Layer 5 of a small transformer language model trained on English Wikipedia (11 layers, counted from 0, width 96).
A neuron's activation on a vector x is GELU(weights . x + bias), where the dot is the dot product.

Input weights of the MLP neurons that the questions are about. A number n stands for n times 0.011.
n16 (bias -0.072): -16 -15 41 12 -16 -10 -13 -24 55 -49 27 14 34 -13 -40 -1 -4 -19 -17 30 24 4 3 8 -5 -3 28 -30 38 6 8 -20 4 58 -17 -16 -28 10 10 27 11 19 -10 3 -15 3 14 40 35 -1 6 10 -15 -12 2 -3 -28 -23 50 16 10 4 -3 -20 12 -9 22 -10 20 -5 -13 1 3 35 1 8 -38 -16 5 -7 -15 -40 -20 -37 -27 -23 -27 3 45 26 26 17 -44 -17 -21 8
n22 (bias -0.128): -12 -1 11 -21 6 1 23 15 -14 25 13 -28 3 60 8 -37 20 -38 -29 24 9 2 16 -23 28 7 -4 -6 -11 -61 -45 -1 42 -17 -3 36 -15 0 -23 18 15 -51 -29 -4 -13 -5 -28 -24 -3 -18 3 9 -20 12 -3 35 -67 21 -15 -15 -23 -16 35 -11 22 -8 -17 -16 -28 -21 -25 -10 -37 11 0 -27 6 6 9 -36 36 -9 0 26 38 21 27 34 -26 2 -29 24 40 15 -19 2
n32 (bias -0.161): -14 -21 16 -22 -2 27 47 6 18 -46 5 22 4 50 -17 16 28 -36 -18 -21 -19 -10 26 -25 9 -22 44 61 -6 27 18 -30 44 -17 13 11 -6 -10 32 -14 -11 1 -23 38 26 -15 -19 49 -39 48 -8 -40 -13 22 1 -30 -42 23 1 24 43 39 -4 20 7 6 -10 -20 3 -5 3 25 -16 -16 37 -29 24 -35 -16 -45 56 -10 23 -18 -29 -49 -15 -28 10 7 -75 25 -6 16 2 -1
n48 (bias -0.161): -43 -1 19 10 -14 -12 20 30 35 0 -25 -4 6 -3 4 -39 51 15 37 -68 -32 -12 19 -7 -37 -4 18 4 -5 -6 -17 33 -30 26 -11 21 -21 19 -8 26 -25 4 -23 4 8 5 10 -12 -19 25 29 -30 -9 1 35 -12 58 -13 33 -6 1 13 8 61 40 3 -39 -17 -9 -12 13 13 -3 6 -6 -29 -38 3 36 -37 -32 -48 -27 23 15 -1 9 -20 8 -28 25 4 20 1 -22 28
n58 (bias -0.206): -16 10 -8 3 -20 -3 12 32 -19 46 -12 -7 -11 -5 28 14 -28 -3 -2 59 49 17 -11 5 2 -20 -26 41 11 15 -9 3 23 22 -9 17 11 18 29 37 -5 9 -66 -9 -16 -5 31 -5 13 -9 -7 -12 -53 -33 1 12 21 52 -7 -33 -43 -12 3 -5 -34 36 -10 -31 35 17 39 -13 -14 6 -14 -17 18 -32 -12 -63 17 -8 25 -34 -34 -12 -41 -29 4 65 17 -58 -26 -9 -8 28
n69 (bias -0.161): -15 33 3 -29 30 20 7 18 33 10 23 -19 22 -18 -55 18 -33 -10 -44 6 -6 14 10 -42 -8 -24 -41 -4 9 1 -43 -21 26 -17 -1 7 -8 29 1 -28 -16 -8 29 -45 -58 8 -4 5 14 15 22 -11 -13 -54 -5 19 7 31 22 6 8 24 -1 -31 11 24 -14 -20 -9 1 -17 15 -2 -3 -18 -18 -19 -11 -10 29 14 21 -15 28 59 -63 -13 31 4 2 -3 -8 46 0 4 47
n116 (bias -0.031): -18 -41 -7 -9 28 -7 14 39 -41 -26 12 20 23 -1 34 0 -23 -47 19 45 14 22 -11 4 -45 10 -17 -41 22 21 22 -15 -3 25 21 43 -10 25 -3 -12 -34 -26 -15 -44 26 -36 -41 -3 9 -26 4 15 -12 -12 -18 26 1 2 3 -28 -2 16 -3 -25 -4 2 -27 43 3 -30 -14 -5 -29 -41 5 10 -13 14 15 3 45 -12 -8 29 -1 7 26 -3 -16 15 -7 -30 10 20 -5 7
n137 (bias -0.154): 31 46 24 12 14 20 16 2 -31 18 -35 2 -10 18 12 22 33 4 -76 59 17 47 -11 46 -19 -17 -12 -29 -39 34 6 27 37 4 8 33 -27 20 -12 -23 -35 -9 -21 11 3 -53 5 -21 -22 27 -10 37 34 -41 -38 -49 12 -25 -10 -30 72 -12 -47 -16 -4 5 -14 -37 -8 -5 -27 -11 -5 -30 6 -11 34 22 -13 38 -2 22 1 82 5 3 11 -47 95 -24 32 -27 36 16 5 -38
n141 (bias -0.062): -20 -20 39 -39 -10 -21 -17 34 28 -13 24 -15 18 14 14 -16 -8 30 -6 3 -18 15 7 -19 59 8 19 -2 -10 29 -1 58 46 -28 -23 47 12 43 -17 14 26 -35 -50 -5 4 13 25 -42 6 -5 40 -1 -23 8 -11 -4 -27 -4 39 -64 -38 38 19 -19 -52 -2 8 -8 -14 -2 -5 -47 4 27 -35 -14 8 -32 -5 7 -9 14 41 19 1 14 8 23 21 14 25 64 -14 -33 -9 2
n151 (bias -0.136): -23 -45 10 16 56 0 -24 20 -7 -25 10 -23 43 7 -36 -9 -24 -14 -39 -41 -12 52 -10 8 29 46 -21 26 15 -5 -34 6 -13 -10 -6 8 13 7 -6 -8 14 43 -15 7 -32 33 6 54 -15 -35 -1 -34 2 19 23 -4 -14 -18 23 -12 -36 5 -5 -11 21 24 13 -27 10 -32 -26 -37 41 -23 -13 10 4 11 -2 -20 28 -20 6 22 15 -38 -8 -12 20 -62 12 -14 49 40 -38 9
n167 (bias -0.173): -17 47 15 -61 -19 -6 30 -19 -12 31 6 -12 5 5 7 25 35 -32 28 52 -1 -18 -11 -53 -8 13 55 31 31 16 -7 35 -30 13 12 -28 46 -23 27 37 2 45 -60 -16 3 4 0 -41 39 21 16 -13 -17 6 -10 -11 -34 16 12 -33 34 -3 -15 -22 -3 10 20 5 -10 -34 -39 13 33 -7 -47 -5 33 -19 11 -12 -94 -9 -8 -27 -11 -23 -11 -9 -7 67 39 -2 -3 23 5 1
n168 (bias -0.156): -38 -28 40 -27 -8 20 -24 -77 23 41 9 30 -2 25 -13 -2 1 -7 28 28 10 -22 -50 39 -6 6 -15 -30 25 27 -31 24 57 19 28 14 -2 42 -34 -2 -35 -9 -20 -28 -12 -9 27 31 -44 15 -8 16 -16 22 -5 -44 -4 21 31 13 9 7 8 44 -51 -5 -2 -16 -1 -5 30 30 -36 -1 -12 2 -37 -13 -41 -2 7 -40 62 -10 -24 4 -1 18 -3 -49 14 11 20 -28 -13 -21
n189 (bias -0.056): 7 -4 21 -7 -48 0 18 -34 11 -48 12 7 22 49 22 19 2 35 -1 14 9 -19 32 23 -65 -31 1 27 -1 25 -18 -13 5 29 -9 10 -43 -9 -10 2 -10 -25 -39 -5 -1 21 26 23 14 -17 10 1 38 -39 -13 -14 18 -12 22 23 -2 -6 -15 5 -27 10 11 -14 -3 -11 0 16 11 -40 -13 15 17 -34 1 14 1 -17 16 -52 27 -1 1 8 15 -39 -16 28 3 -2 -11 18
n193 (bias -0.116): 4 -21 2 -35 -31 10 0 -6 3 32 15 -32 30 -27 -3 -24 12 -20 9 1 -21 31 -1 13 39 1 12 -1 -27 20 -22 -12 -66 23 -34 -16 -5 6 20 -17 0 3 2 11 43 -10 13 -6 -12 -23 18 -6 33 49 15 -10 24 16 8 -16 -7 24 -16 32 -40 0 -33 -4 -15 3 -14 14 -3 -28 -23 -72 19 3 21 -20 9 1 1 17 -6 -6 -15 -57 8 -7 29 42 -28 -11 -34 31
n207 (bias -0.094): 3 -6 37 -36 2 -3 42 -14 -17 15 -3 -21 9 -26 7 33 33 45 -31 32 7 25 -5 4 46 -9 -4 24 -11 1 -3 4 22 18 -35 39 4 52 -26 -17 -39 -7 2 -1 3 -21 -29 10 -39 -21 7 6 -19 2 -13 -51 12 -41 36 15 -6 -19 -2 -38 5 -34 69 -8 -2 -26 -13 24 27 -54 14 -8 -16 -44 3 13 -10 29 -25 14 -5 -15 17 20 25 -2 6 23 -25 12 12 15
n213 (bias -0.100): 29 -7 13 17 -7 -1 19 18 10 -14 -9 -15 7 -30 -14 -33 41 -5 -47 8 -6 22 -10 -32 -17 -7 -12 -28 38 -8 2 -26 13 41 -11 -3 -4 9 -19 -13 -33 7 -53 24 -1 7 17 -39 17 28 -26 -19 27 7 31 -35 36 -17 -4 7 22 15 21 -27 37 3 -9 -16 27 -3 -10 42 -10 -9 31 18 32 -15 6 20 -12 -22 26 -12 -34 -11 8 -48 -1 -15 11 -21 17 27 -8 33
n223 (bias -0.060): -36 -35 -11 -17 -26 -7 -27 -10 -23 -34 6 -29 49 10 67 19 21 -3 -57 26 -7 23 23 -37 14 -33 -20 42 12 -4 64 32 -62 25 -35 11 -12 -38 25 -30 -10 16 -6 -23 7 13 3 -13 -6 -45 49 -21 13 14 11 -38 2 37 4 -10 -4 40 -30 -11 -15 3 16 -9 0 24 11 55 67 -51 36 -36 -3 -46 25 3 3 -15 27 3 51 -38 4 -25 -23 56 -62 -7 -22 -43 -13 55
n232 (bias -0.062): 14 42 -2 -32 4 52 -21 -15 -13 -15 1 27 25 -26 12 -9 34 26 5 44 -10 48 -41 26 14 7 -8 -47 4 35 -4 0 20 17 12 -1 -12 -55 35 -13 -7 3 -37 10 30 -32 48 -36 -4 20 7 -1 11 -18 29 -46 14 -6 22 -16 30 -17 -13 -5 5 1 17 -11 49 -25 55 22 1 15 -17 17 12 -5 -7 23 -32 -8 -32 1 -13 -30 40 -7 6 -11 -34 0 23 9 -16 -26
n234 (bias -0.165): -22 -5 -3 22 -38 -14 -26 -1 29 -14 11 34 -69 5 -34 -8 -29 -24 -42 59 29 29 6 6 -59 -20 1 0 31 11 5 -63 -2 -14 37 -19 -16 6 -7 11 4 -10 -11 11 -6 -7 1 -51 -7 -42 29 -4 4 22 31 33 -20 -13 11 -17 25 10 40 32 26 -10 -1 -10 23 7 -5 22 7 -6 -21 3 -14 3 -20 46 26 28 1 -38 49 19 25 -28 -8 4 13 31 -38 1 -46 25
n241 (bias -0.112): 16 40 13 -13 -21 16 2 40 7 35 -18 -15 -38 38 4 23 19 27 -25 16 -36 29 12 8 23 -3 19 -6 -2 1 12 -20 -4 7 -7 -30 -34 -51 65 -4 -25 -19 23 4 11 15 6 35 -20 -13 -49 13 -20 22 -23 16 41 -4 -13 -26 -41 -12 -20 19 28 -26 34 18 -31 -7 13 -14 28 -1 -98 -6 35 -7 37 -37 41 -25 -26 32 -22 -30 15 -45 -16 7 -28 5 17 -5 5 -30
n269 (bias -0.136): 22 -30 18 14 16 36 -20 3 -1 -6 -48 -4 -27 -17 37 5 -5 9 -20 9 -25 18 1 18 -21 15 3 -45 -15 -12 24 -20 -22 6 5 21 -43 -3 -11 32 -36 -1 -1 10 34 27 15 -1 -53 -57 1 -3 16 -19 25 31 27 1 -23 -9 5 -2 17 58 -24 11 1 -21 -38 -7 8 15 -14 -34 11 -17 44 11 55 -13 6 11 -32 -1 -6 -5 -2 8 9 23 36 29 6 -30 21 -19
n270 (bias -0.117): 1 11 16 -36 10 -25 42 -42 -17 -19 6 31 -80 -13 24 7 0 -37 -24 -14 13 11 -11 28 15 16 14 -24 -14 22 -40 6 -42 15 23 16 -38 16 13 -12 7 -24 9 35 -3 27 15 16 31 -17 -1 -12 27 7 -3 2 16 -21 1 4 20 32 50 -49 -6 9 48 -11 7 -11 -5 -20 -11 4 7 11 -30 46 -19 -2 54 14 -12 -7 8 -6 -2 -8 56 28 4 25 -44 -4 17 -30
n274 (bias -0.174): -10 -5 12 -4 -2 22 42 -28 43 12 23 -18 18 33 -8 -33 9 -60 16 18 21 -23 -2 -23 -4 -56 -10 1 -25 -30 -60 15 14 -25 21 64 35 -15 28 10 -8 -34 26 3 25 4 3 -7 -4 35 32 -16 -2 28 -18 -17 5 -9 61 7 -21 -6 -32 9 -30 -28 11 -1 -20 -41 -37 30 -11 16 -37 -9 -3 -26 20 -29 -6 22 56 -13 0 -33 -35 26 15 48 -13 -24 16 -23 -12 -23
n295 (bias -0.122): 23 -9 17 -23 57 -25 -21 -7 -15 -8 -33 -19 17 44 22 7 -13 32 -9 -13 -36 27 22 48 -19 4 -3 3 -36 -2 -17 -36 14 -9 -31 13 29 -46 28 -5 7 5 9 0 45 11 24 -10 -41 -9 9 -11 19 38 -19 5 25 22 -23 -5 10 -6 2 -20 16 -27 25 -22 19 -40 13 5 -8 -26 -5 1 9 -10 24 3 3 -60 10 -23 37 -42 -2 16 32 18 64 2 13 -15 -34 40
n305 (bias -0.141): -16 42 -16 -3 -33 21 -24 40 -28 27 29 13 -27 41 8 35 -8 -18 21 21 -23 28 -36 2 50 8 -31 6 -66 3 -7 -40 -20 -4 -1 38 56 -2 14 -44 6 14 -2 5 -3 -1 -18 -21 -26 -5 -12 18 6 -5 22 11 23 20 12 36 -42 -31 -6 -20 -12 -17 -25 -11 -15 11 17 -36 13 13 -28 -38 7 16 50 -45 7 21 -1 9 21 38 41 39 -34 -17 39 -1 -21 -1 14 25
n310 (bias -0.086): 21 -53 12 16 50 3 6 5 -25 23 -22 -30 -20 -1 -7 5 21 3 6 -62 29 12 -4 33 -1 -36 -38 -13 -9 17 -5 42 26 -18 -11 -18 -64 -13 23 4 15 -5 -4 -9 22 -29 -15 2 -7 -3 7 34 -18 -26 25 25 -2 -10 -37 10 39 17 7 36 -6 -36 18 25 -14 -33 5 47 -4 24 11 11 3 12 -2 -58 25 -13 56 -11 -39 -65 7 -1 -18 35 1 -5 14 39 27 -22
n317 (bias -0.139): -8 2 -28 36 -19 13 28 37 48 17 -4 -5 2 -39 6 -28 -19 -27 -27 -5 -5 37 31 -26 58 16 48 18 10 18 -23 -7 14 -10 14 34 -20 9 -22 -12 18 -3 -42 7 -8 36 10 1 0 22 22 42 6 -27 11 -52 -20 -12 -12 42 17 -40 -31 -52 -4 10 2 42 -25 -4 -49 -67 40 6 -45 -41 20 3 -6 -3 19 -7 8 63 2 -10 -55 -6 38 14 29 -8 -30 -36 -25 25
n322 (bias -0.235): -4 -17 62 50 15 23 -64 -14 7 7 15 12 -20 5 -18 0 19 23 2 2 -7 35 -20 -12 -39 -17 8 -10 26 -13 -38 55 -23 5 -29 17 -17 -33 9 54 19 26 -65 -12 -21 -5 -25 -1 29 0 -16 0 -5 -16 25 9 -2 7 39 -45 49 -3 -15 -36 3 -51 11 18 -21 34 9 -30 -52 17 -1 17 5 -16 -14 -37 15 15 40 -31 -39 -22 -4 -9 56 37 17 -3 -8 26 17 10
n325 (bias -0.137): 23 4 82 -14 0 -10 22 4 -22 16 -15 56 -35 26 -4 19 -1 -39 -33 19 7 13 -12 -37 29 -15 -5 -22 -8 35 20 -6 -25 -28 -17 -39 11 -14 -36 -13 -11 -21 15 74 -1 1 4 45 -54 -9 -9 -22 39 13 13 11 -4 18 10 5 -1 -34 1 -34 11 -30 -13 37 12 -35 11 27 4 -30 48 8 11 -32 5 -55 -2 -41 -3 20 7 -7 -14 -26 2 -18 14 5 69 10 29 48
n331 (bias -0.172): -1 40 -16 35 -20 -2 -6 38 -4 20 52 -3 26 33 -35 -23 35 7 -12 42 2 21 -5 -6 -26 -25 9 -8 1 39 -44 1 3 5 3 -78 -17 -10 -18 19 0 -16 -47 -15 0 12 -21 -13 7 4 -8 11 0 61 54 18 -56 -54 6 -18 26 -23 38 17 17 18 -25 5 2 -24 -20 -33 -1 -9 -13 54 -2 -20 20 -16 23 -33 -20 10 29 -4 -2 -32 36 10 17 29 -10 -32 29 30
n357 (bias -0.069): 35 -1 38 -4 18 -9 42 1 -14 29 -37 36 32 1 -11 -15 5 10 -28 4 -35 21 8 18 -9 -7 20 2 17 18 -28 -23 7 31 -11 -5 -8 -19 17 -36 -1 -54 -7 35 4 13 1 -7 -8 -54 -8 10 1 22 13 -6 5 -24 3 -29 31 34 27 14 46 1 -23 -18 7 0 -7 -17 27 -15 -25 -21 -23 -15 20 -1 22 -9 -53 -1 19 8 -24 4 41 -39 3 35 7 6 -13 9
n371 (bias -0.133): -9 -49 -14 -5 -17 1 36 14 -15 6 67 74 -30 -3 68 -12 -9 -26 24 37 -61 22 -11 -9 -1 -9 13 1 -5 -7 39 -43 -1 5 -8 15 -9 -13 -3 12 -1 -22 21 -5 -30 -9 16 -3 12 -18 27 -21 -22 -17 -3 -8 -24 -17 -4 18 -15 16 -35 -10 23 20 42 -20 35 6 -72 -4 -1 -48 -15 -39 24 19 -17 8 6 21 -11 -4 8 19 -7 -1 -6 2 -4 -2 -19 0 -9 27

Each question shows a token from some text and the vector x that enters the MLP there. A number n stands for n times 0.045.

" Communist": 17 -15 -24 2 19 -35 -7 -13 -38 -27 13 8 24 -34 -27 7 -2 -36 -8 21 2 -25 -17 -8 15 26 37 6 -20 -14 5 6 -42 -17 42 -3 -7 10 6 27 26 -22 -4 -35 -14 -18 39 2 -20 24 -45 15 14 -13 -22 9 11 5 -26 56 7 -23 -9 17 23 8 -33 -8 2 33 14 -24 12 -9 -7 36 -6 44 -37 40 -13 4 22 -25 -18 21 4 31 -15 26 -23 16 -11 8 39 11
Which of these neurons fires most? n270

"s": 1 -3 9 7 8 -33 7 13 -17 -2 11 -12 22 -36 -30 -36 23 -14 -24 15 -21 -44 4 66 11 10 7 42 -4 -22 1 23 -18 -12 -1 0 -2 -3 9 16 8 -4 11 7 -27 -20 16 7 -20 43 -50 -19 29 -16 -14 26 2 30 -29 23 -28 -23 1 19 8 3 -29 8 4 35 37 -10 21 -26 19 9 -24 51 -28 8 -43 22 4 -12 -35 29 -5 -9 -6 21 -24 23 -6 5 4 10
Which of these neurons fires most? n58

"8": 18 -4 22 14 7 -23 -5 9 -32 -26 -29 -8 43 -32 -40 -25 5 1 -16 10 -14 -45 -9 17 6 10 28 14 -10 -7 12 0 -16 4 -17 -7 -14 2 13 54 -17 3 24 15 1 -27 18 5 -23 33 -30 7 21 4 0 8 15 16 -30 39 -13 -34 15 15 10 -23 -61 14 -33 21 26 14 49 17 -6 1 -38 26 -3 12 -33 17 7 -19 -26 0 -4 20 1 18 7 35 3 -1 18 -5
Which of these neurons fires most? n48

"g": 5 8 -9 13 6 -30 -23 10 -19 -34 17 18 43 -27 -36 11 -22 -26 -39 7 -22 -13 -23 52 -16 11 27 27 12 -32 10 -1 -12 10 24 0 -21 -2 10 28 -2 -24 19 -17 -31 -52 12 -15 -2 7 -22 8 24 5 6 15 21 -3 -31 29 -6 -15 5 -18 36 29 -35 -6 -21 40 13 21 17 -5 3 46 -5 25 -49 26 -34 28 -1 -5 -7 16 17 18 10 24 -17 23 -9 -1 23 -29
Which of these neurons fires most? n234

" ends": 36 -5 -7 13 -6 -55 4 -16 -31 -17 -11 6 35 -32 -18 -13 -2 -12 -25 21 -31 -29 -1 9 3 45 35 36 2 -20 -20 10 -4 -41 -15 -2 -15 1 9 21 14 -12 36 -11 -1 -11 28 33 4 62 -28 -10 57 11 -5 33 0 21 -12 -13 -29 -23 10 25 13 -11 -9 -4 4 41 11 -27 -10 -14 10 52 -25 -2 17 22 -30 3 -17 -1 -50 4 -31 17 -5 15 -11 24 19 2 4 -13
Which of these neurons fires most? n16

")": 7 -10 -6 11 5 -18 6 -5 -13 -8 15 11 52 -20 -42 -30 1 6 -27 4 -8 -39 -3 50 4 1 48 4 1 -58 -22 -3 7 -37 -5 20 -10 7 4 3 -10 -10 -3 22 -2 -24 15 -19 -28 12 8 9 49 -14 -28 7 3 24 -39 -5 -3 -14 14 32 34 -26 -25 13 -4 19 15 -16 15 -11 -3 25 -42 33 -1 27 -45 30 22 5 -30 17 -19 29 0 22 -10 24 22 8 17 -23
Which neuron fires most, and how strongly? n22, at about 1.6

"er": 0 0 -19 6 4 -22 -1 -10 -30 -29 -2 22 33 -37 -43 10 -21 -7 -36 7 -32 -19 -19 28 6 40 38 17 10 -7 15 -24 -7 5 11 10 -8 -14 21 5 7 -26 -3 8 -32 -42 26 -14 -16 11 -24 9 16 3 -3 10 8 19 -37 21 -11 -23 -11 34 13 -13 -36 4 -7 38 31 -2 -3 -19 28 46 5 53 -9 9 -38 29 29 -2 -5 33 12 23 -18 26 -10 14 -11 9 4 16
Which of these neurons fires most? n234

" of": 10 -18 -26 5 32 -30 5 -9 -31 -3 15 4 54 -55 -46 -3 -8 -32 -24 -9 -23 -16 2 14 13 14 33 37 -14 -25 4 0 -19 19 22 -2 -1 -1 19 1 29 -10 19 -19 -25 -21 3 -3 -3 27 -19 6 32 6 9 20 -1 11 -25 8 -28 -34 -8 7 33 5 -2 -7 -17 30 35 -11 23 -6 -1 6 -23 37 -19 19 -33 2 30 12 -5 9 -5 18 -7 13 -3 27 -13 16 32 -7
Which of these neurons fires most? n151

"=": -18 -18 -8 20 6 -31 -27 -5 -67 12 20 11 22 -40 -31 18 -7 -11 -12 30 -44 -22 2 18 30 12 11 39 -10 -27 -2 28 -38 14 -23 31 -30 3 5 1 1 2 -2 14 -3 13 31 -11 -16 54 -9 14 13 2 3 -2 5 -7 -15 22 -16 -25 -14 -4 9 -17 -14 14 -7 37 -22 -7 -17 20 11 24 -34 39 -3 28 -16 -12 39 -1 -2 2 -19 5 -11 30 -20 30 1 3 37 -26
Which of these neurons fires most? n322

"ha": 26 -1 -6 11 23 -33 -30 5 -24 -16 12 45 32 -38 -31 -18 -30 -12 5 8 -13 -16 -19 31 16 24 7 41 12 -40 13 14 -12 -32 11 -33 -24 7 14 22 -16 -20 33 9 -10 -57 20 7 -27 27 -35 -7 25 10 13 8 37 -13 -7 -22 5 -18 -9 3 15 -8 -2 -7 -12 54 9 -26 -15 7 23 25 2 26 -22 16 -17 5 29 -9 -18 50 -7 8 -28 13 -18 44 -18 10 -1 -12
Which of these neurons fires most? n322

"omo": -16 24 3 10 20 -24 -3 -1 -52 -28 30 27 28 -38 -22 16 7 0 5 21 -19 -10 -8 26 19 38 44 29 0 -65 -1 -12 -20 -23 12 -7 -35 33 12 17 -20 -31 20 3 -33 -15 -3 2 -23 51 -54 11 12 8 -10 -6 46 6 -31 12 -8 -15 15 -2 17 -11 -14 1 -6 14 -3 1 2 -13 13 3 -11 -14 -44 41 -24 19 35 -3 -8 24 4 9 2 -3 -29 16 -16 -9 8 13
The two highest activations, in order: n207, n371

"I": 20 -5 2 -11 12 -1 14 -13 -29 -21 22 16 37 -32 -23 -1 -5 9 -19 5 -17 -32 -23 -4 18 7 29 42 2 -68 28 16 12 -7 -9 5 -19 -7 3 21 -21 -3 14 13 -6 -53 9 1 -16 -8 -37 31 31 -32 5 1 9 0 -33 0 2 -40 2 -5 20 12 0 21 -13 58 7 -9 13 -7 14 15 -16 31 -29 33 -44 26 35 -13 -27 19 -5 48 -28 14 -5 30 -16 9 24 -11
Which neuron fires most, and how strongly? n207, at about 2

" 0": 21 -5 7 -8 19 -42 1 -5 -49 -19 -8 -7 48 -32 -25 -2 -5 43 -25 7 -48 -59 1 18 16 20 23 9 -21 -26 -24 17 -11 -17 -23 3 0 19 30 12 -12 -18 29 -3 -10 -12 22 12 -12 22 -6 34 1 -12 -13 31 11 -1 -21 15 -27 -39 21 37 28 17 -56 8 -5 28 17 15 19 7 -21 31 -20 16 -30 7 -27 27 26 -10 -7 11 -14 6 2 32 -27 28 4 7 21 -15
Which of these neurons fires most? n310

" Bomb": 7 -9 -19 -13 5 -39 -20 15 -38 -21 15 52 30 -11 -16 3 -30 12 1 7 -8 -73 4 8 19 13 29 49 -11 -39 14 5 -1 7 -16 -14 -11 12 16 26 -11 -17 15 -22 -9 -39 31 19 1 20 -17 9 21 -24 -25 -29 -2 -5 -20 22 -6 -36 5 1 9 14 -20 22 -12 50 19 -8 10 -42 -14 45 13 10 -31 38 -32 12 7 9 22 31 -13 15 -18 8 -32 40 -5 12 31 -35
Which neuron fires most, and how strongly? n189, at about 2.5

"18": 15 7 2 3 19 -5 -12 13 -54 -35 9 4 51 -16 -37 -14 6 -19 -26 15 -13 -35 -9 28 0 -2 45 27 -9 -19 6 8 -27 44 0 -24 -20 2 18 38 -32 -9 18 -17 -16 -11 17 5 -28 15 -47 23 34 0 2 14 4 3 -36 25 -11 -31 -2 -8 47 -13 -57 16 18 15 31 -6 32 19 -11 37 -3 3 -9 12 -39 1 12 9 -7 13 -12 23 -6 9 -16 14 8 -1 17 -1
Which of these neurons fires most? n331

" the": 9 -17 -3 0 -2 -34 8 20 -35 6 18 11 4 -70 -38 8 1 -20 -24 24 -17 -21 -9 10 5 10 33 48 -26 -41 -12 17 -16 8 2 8 -28 -3 17 22 -3 -4 32 16 -24 -18 26 4 -38 36 -29 7 14 9 -26 7 28 -27 -16 3 -10 -10 -10 34 10 17 -15 -8 7 18 36 -5 -10 7 -7 2 -9 19 -15 21 -24 -30 42 5 -4 19 -9 17 -24 36 -1 18 6 11 23 14
Which of these neurons fires most? n48

"13": 8 -12 2 -14 3 -25 19 26 -49 -35 6 8 48 -36 -38 8 9 -4 -13 -3 -19 -42 -15 33 13 6 19 29 -6 -9 1 22 -15 23 -5 5 2 -2 22 38 -13 1 24 -25 -11 -22 25 0 -10 11 -38 25 0 14 -11 -14 -3 -6 -31 26 -10 -45 19 3 25 -21 -76 18 -15 2 33 4 33 48 -1 48 -11 27 -4 12 -35 -3 12 19 0 1 -17 7 -8 17 -8 18 9 6 -8 13
Which of these neurons fires most? n48

" 23": 17 0 -22 -13 12 -50 0 8 -42 -20 4 6 45 -37 -30 3 -4 -8 11 23 -41 -47 12 19 30 -11 38 26 -8 -23 -5 31 -18 14 -8 -5 -13 8 29 27 -30 -26 34 -36 -21 -24 18 14 -22 16 -12 11 13 21 -2 -4 11 5 -31 15 -16 -48 1 40 16 10 -69 15 5 3 25 -17 25 20 -15 33 -13 18 -8 26 -1 -7 6 4 -14 14 9 13 8 7 -15 17 24 20 10 -30
Which of these neurons fires most? n241

"2": 17 -8 8 5 -2 -11 -10 7 -32 -24 -18 -13 53 -39 -33 -15 2 4 -4 1 -9 -47 -20 16 12 5 27 -1 -4 -24 -7 -5 -15 -9 -16 7 -24 -6 13 33 -14 1 35 12 15 -40 3 -3 -32 16 -15 9 20 5 -13 31 14 11 -34 42 -19 -42 15 23 20 -25 -54 12 -12 13 33 29 27 17 9 4 -38 22 3 -2 -31 29 26 4 -29 18 -4 29 13 32 -10 42 2 8 24 -21
The three highest activations, in order: n310, n269, n48

" Party": 13 -14 8 34 4 -52 -6 -13 -36 -28 19 9 23 -28 -17 -9 7 -25 -24 21 5 -34 8 -18 12 28 9 27 -2 -17 12 14 -20 -45 9 -10 -9 21 -5 36 3 -24 6 -21 -14 -20 35 2 -16 40 -38 0 29 -30 -39 -4 -13 15 -23 25 10 -35 -5 22 28 8 -4 1 11 42 19 -38 -22 -11 16 71 -2 45 -6 34 -19 12 14 -19 -30 15 1 14 -23 27 -12 18 -11 6 16 1
Which of these neurons fires most? n322

" Soviet": 9 -22 -24 4 8 -36 -10 -10 -35 -26 10 3 29 -38 -20 12 -4 5 -8 19 11 -65 -12 0 16 40 30 16 -17 -22 1 14 -19 -15 35 4 -15 9 13 18 1 -18 -16 -38 -15 -14 5 14 -19 28 -39 16 19 -15 -20 23 16 3 -21 45 10 -33 -10 -12 20 24 -16 -24 4 42 38 0 4 -5 10 -8 -3 33 -49 30 -19 20 32 -4 -13 12 -17 31 -43 37 -28 35 -12 4 36 -1
Which of these neurons fires most? n168

"\"": 20 -9 -3 12 -3 -28 -21 15 -40 -9 4 18 69 -40 -34 -14 8 -20 -5 18 -10 -6 -6 15 11 28 22 28 1 -56 -28 16 15 -27 18 23 -14 6 -18 26 -11 -10 -5 11 7 -36 30 -13 11 25 -25 22 49 -1 -24 6 -25 20 -11 0 -1 -19 -8 -5 40 -13 -9 1 -12 32 9 -21 1 -13 4 32 -46 33 -15 51 -15 21 3 -4 -40 -2 -15 29 -39 33 -18 4 3 -4 28 14
Which neuron fires most, and how strongly? n22, at about 2

"3": 11 -13 6 5 2 -43 9 -2 -30 -23 -13 10 51 -45 -36 2 -2 -6 1 23 -24 -29 -10 17 38 -2 38 4 8 -32 -20 34 -18 10 -10 -11 -28 -4 20 36 -27 -18 26 7 -15 -34 21 -9 -23 8 -21 -5 21 7 14 19 23 3 -45 1 -17 -37 3 12 22 -4 -53 5 7 37 15 4 40 17 7 28 -3 35 8 16 -17 12 -9 5 -42 8 21 27 -16 25 -23 21 3 14 14 -17
The three highest activations, in order: n232, n357, n269

"n": 14 13 -13 14 6 -4 10 -1 -34 -37 7 -2 39 -38 -44 2 4 -13 -16 2 -28 -32 -13 22 -19 29 25 28 -22 -28 -11 -5 -7 14 -9 -3 -15 -5 15 13 21 -21 -2 -7 -21 -52 10 2 -10 25 -20 6 15 -30 -6 22 18 -2 -37 35 -12 -22 -15 -5 21 16 -20 7 -16 52 38 12 13 7 10 30 -11 31 -37 21 -34 42 37 -2 -32 20 20 22 16 24 4 14 8 12 6 -6
Which neuron fires most, and how strongly? n137, at about 1.4

"ied": -12 10 -26 -16 1 -19 -6 -18 -37 -38 16 8 26 -54 -34 -7 -15 -33 -5 8 -20 -51 -6 6 15 27 49 14 -1 -25 11 -11 -25 28 30 26 -20 3 12 6 2 -11 15 4 3 -49 12 6 -8 24 -21 2 19 -11 -33 32 17 14 -17 16 -23 -22 11 1 28 1 -25 10 6 52 25 13 29 -11 20 15 -19 40 -14 13 -39 25 -6 5 -10 15 22 -1 3 24 -20 30 -9 3 -2 25
Which neuron fires most, and how strongly? n270, at about 1.2

"5": 20 -8 1 18 8 -16 -9 -9 -29 -25 -21 -11 45 -28 -46 -20 11 4 -16 9 -23 -54 -5 11 7 19 37 -1 -3 -15 9 4 -4 -4 -11 -6 -14 3 25 44 -18 -15 21 16 -5 -20 11 6 -21 27 -9 -4 22 4 0 15 24 14 -25 28 -15 -36 10 19 20 -9 -54 27 -12 23 21 24 46 3 -7 9 -44 35 11 11 -36 12 6 -23 -28 1 -5 12 10 24 -9 38 3 -10 16 -13
Which neuron fires most, and how strongly? n48, at about 2.5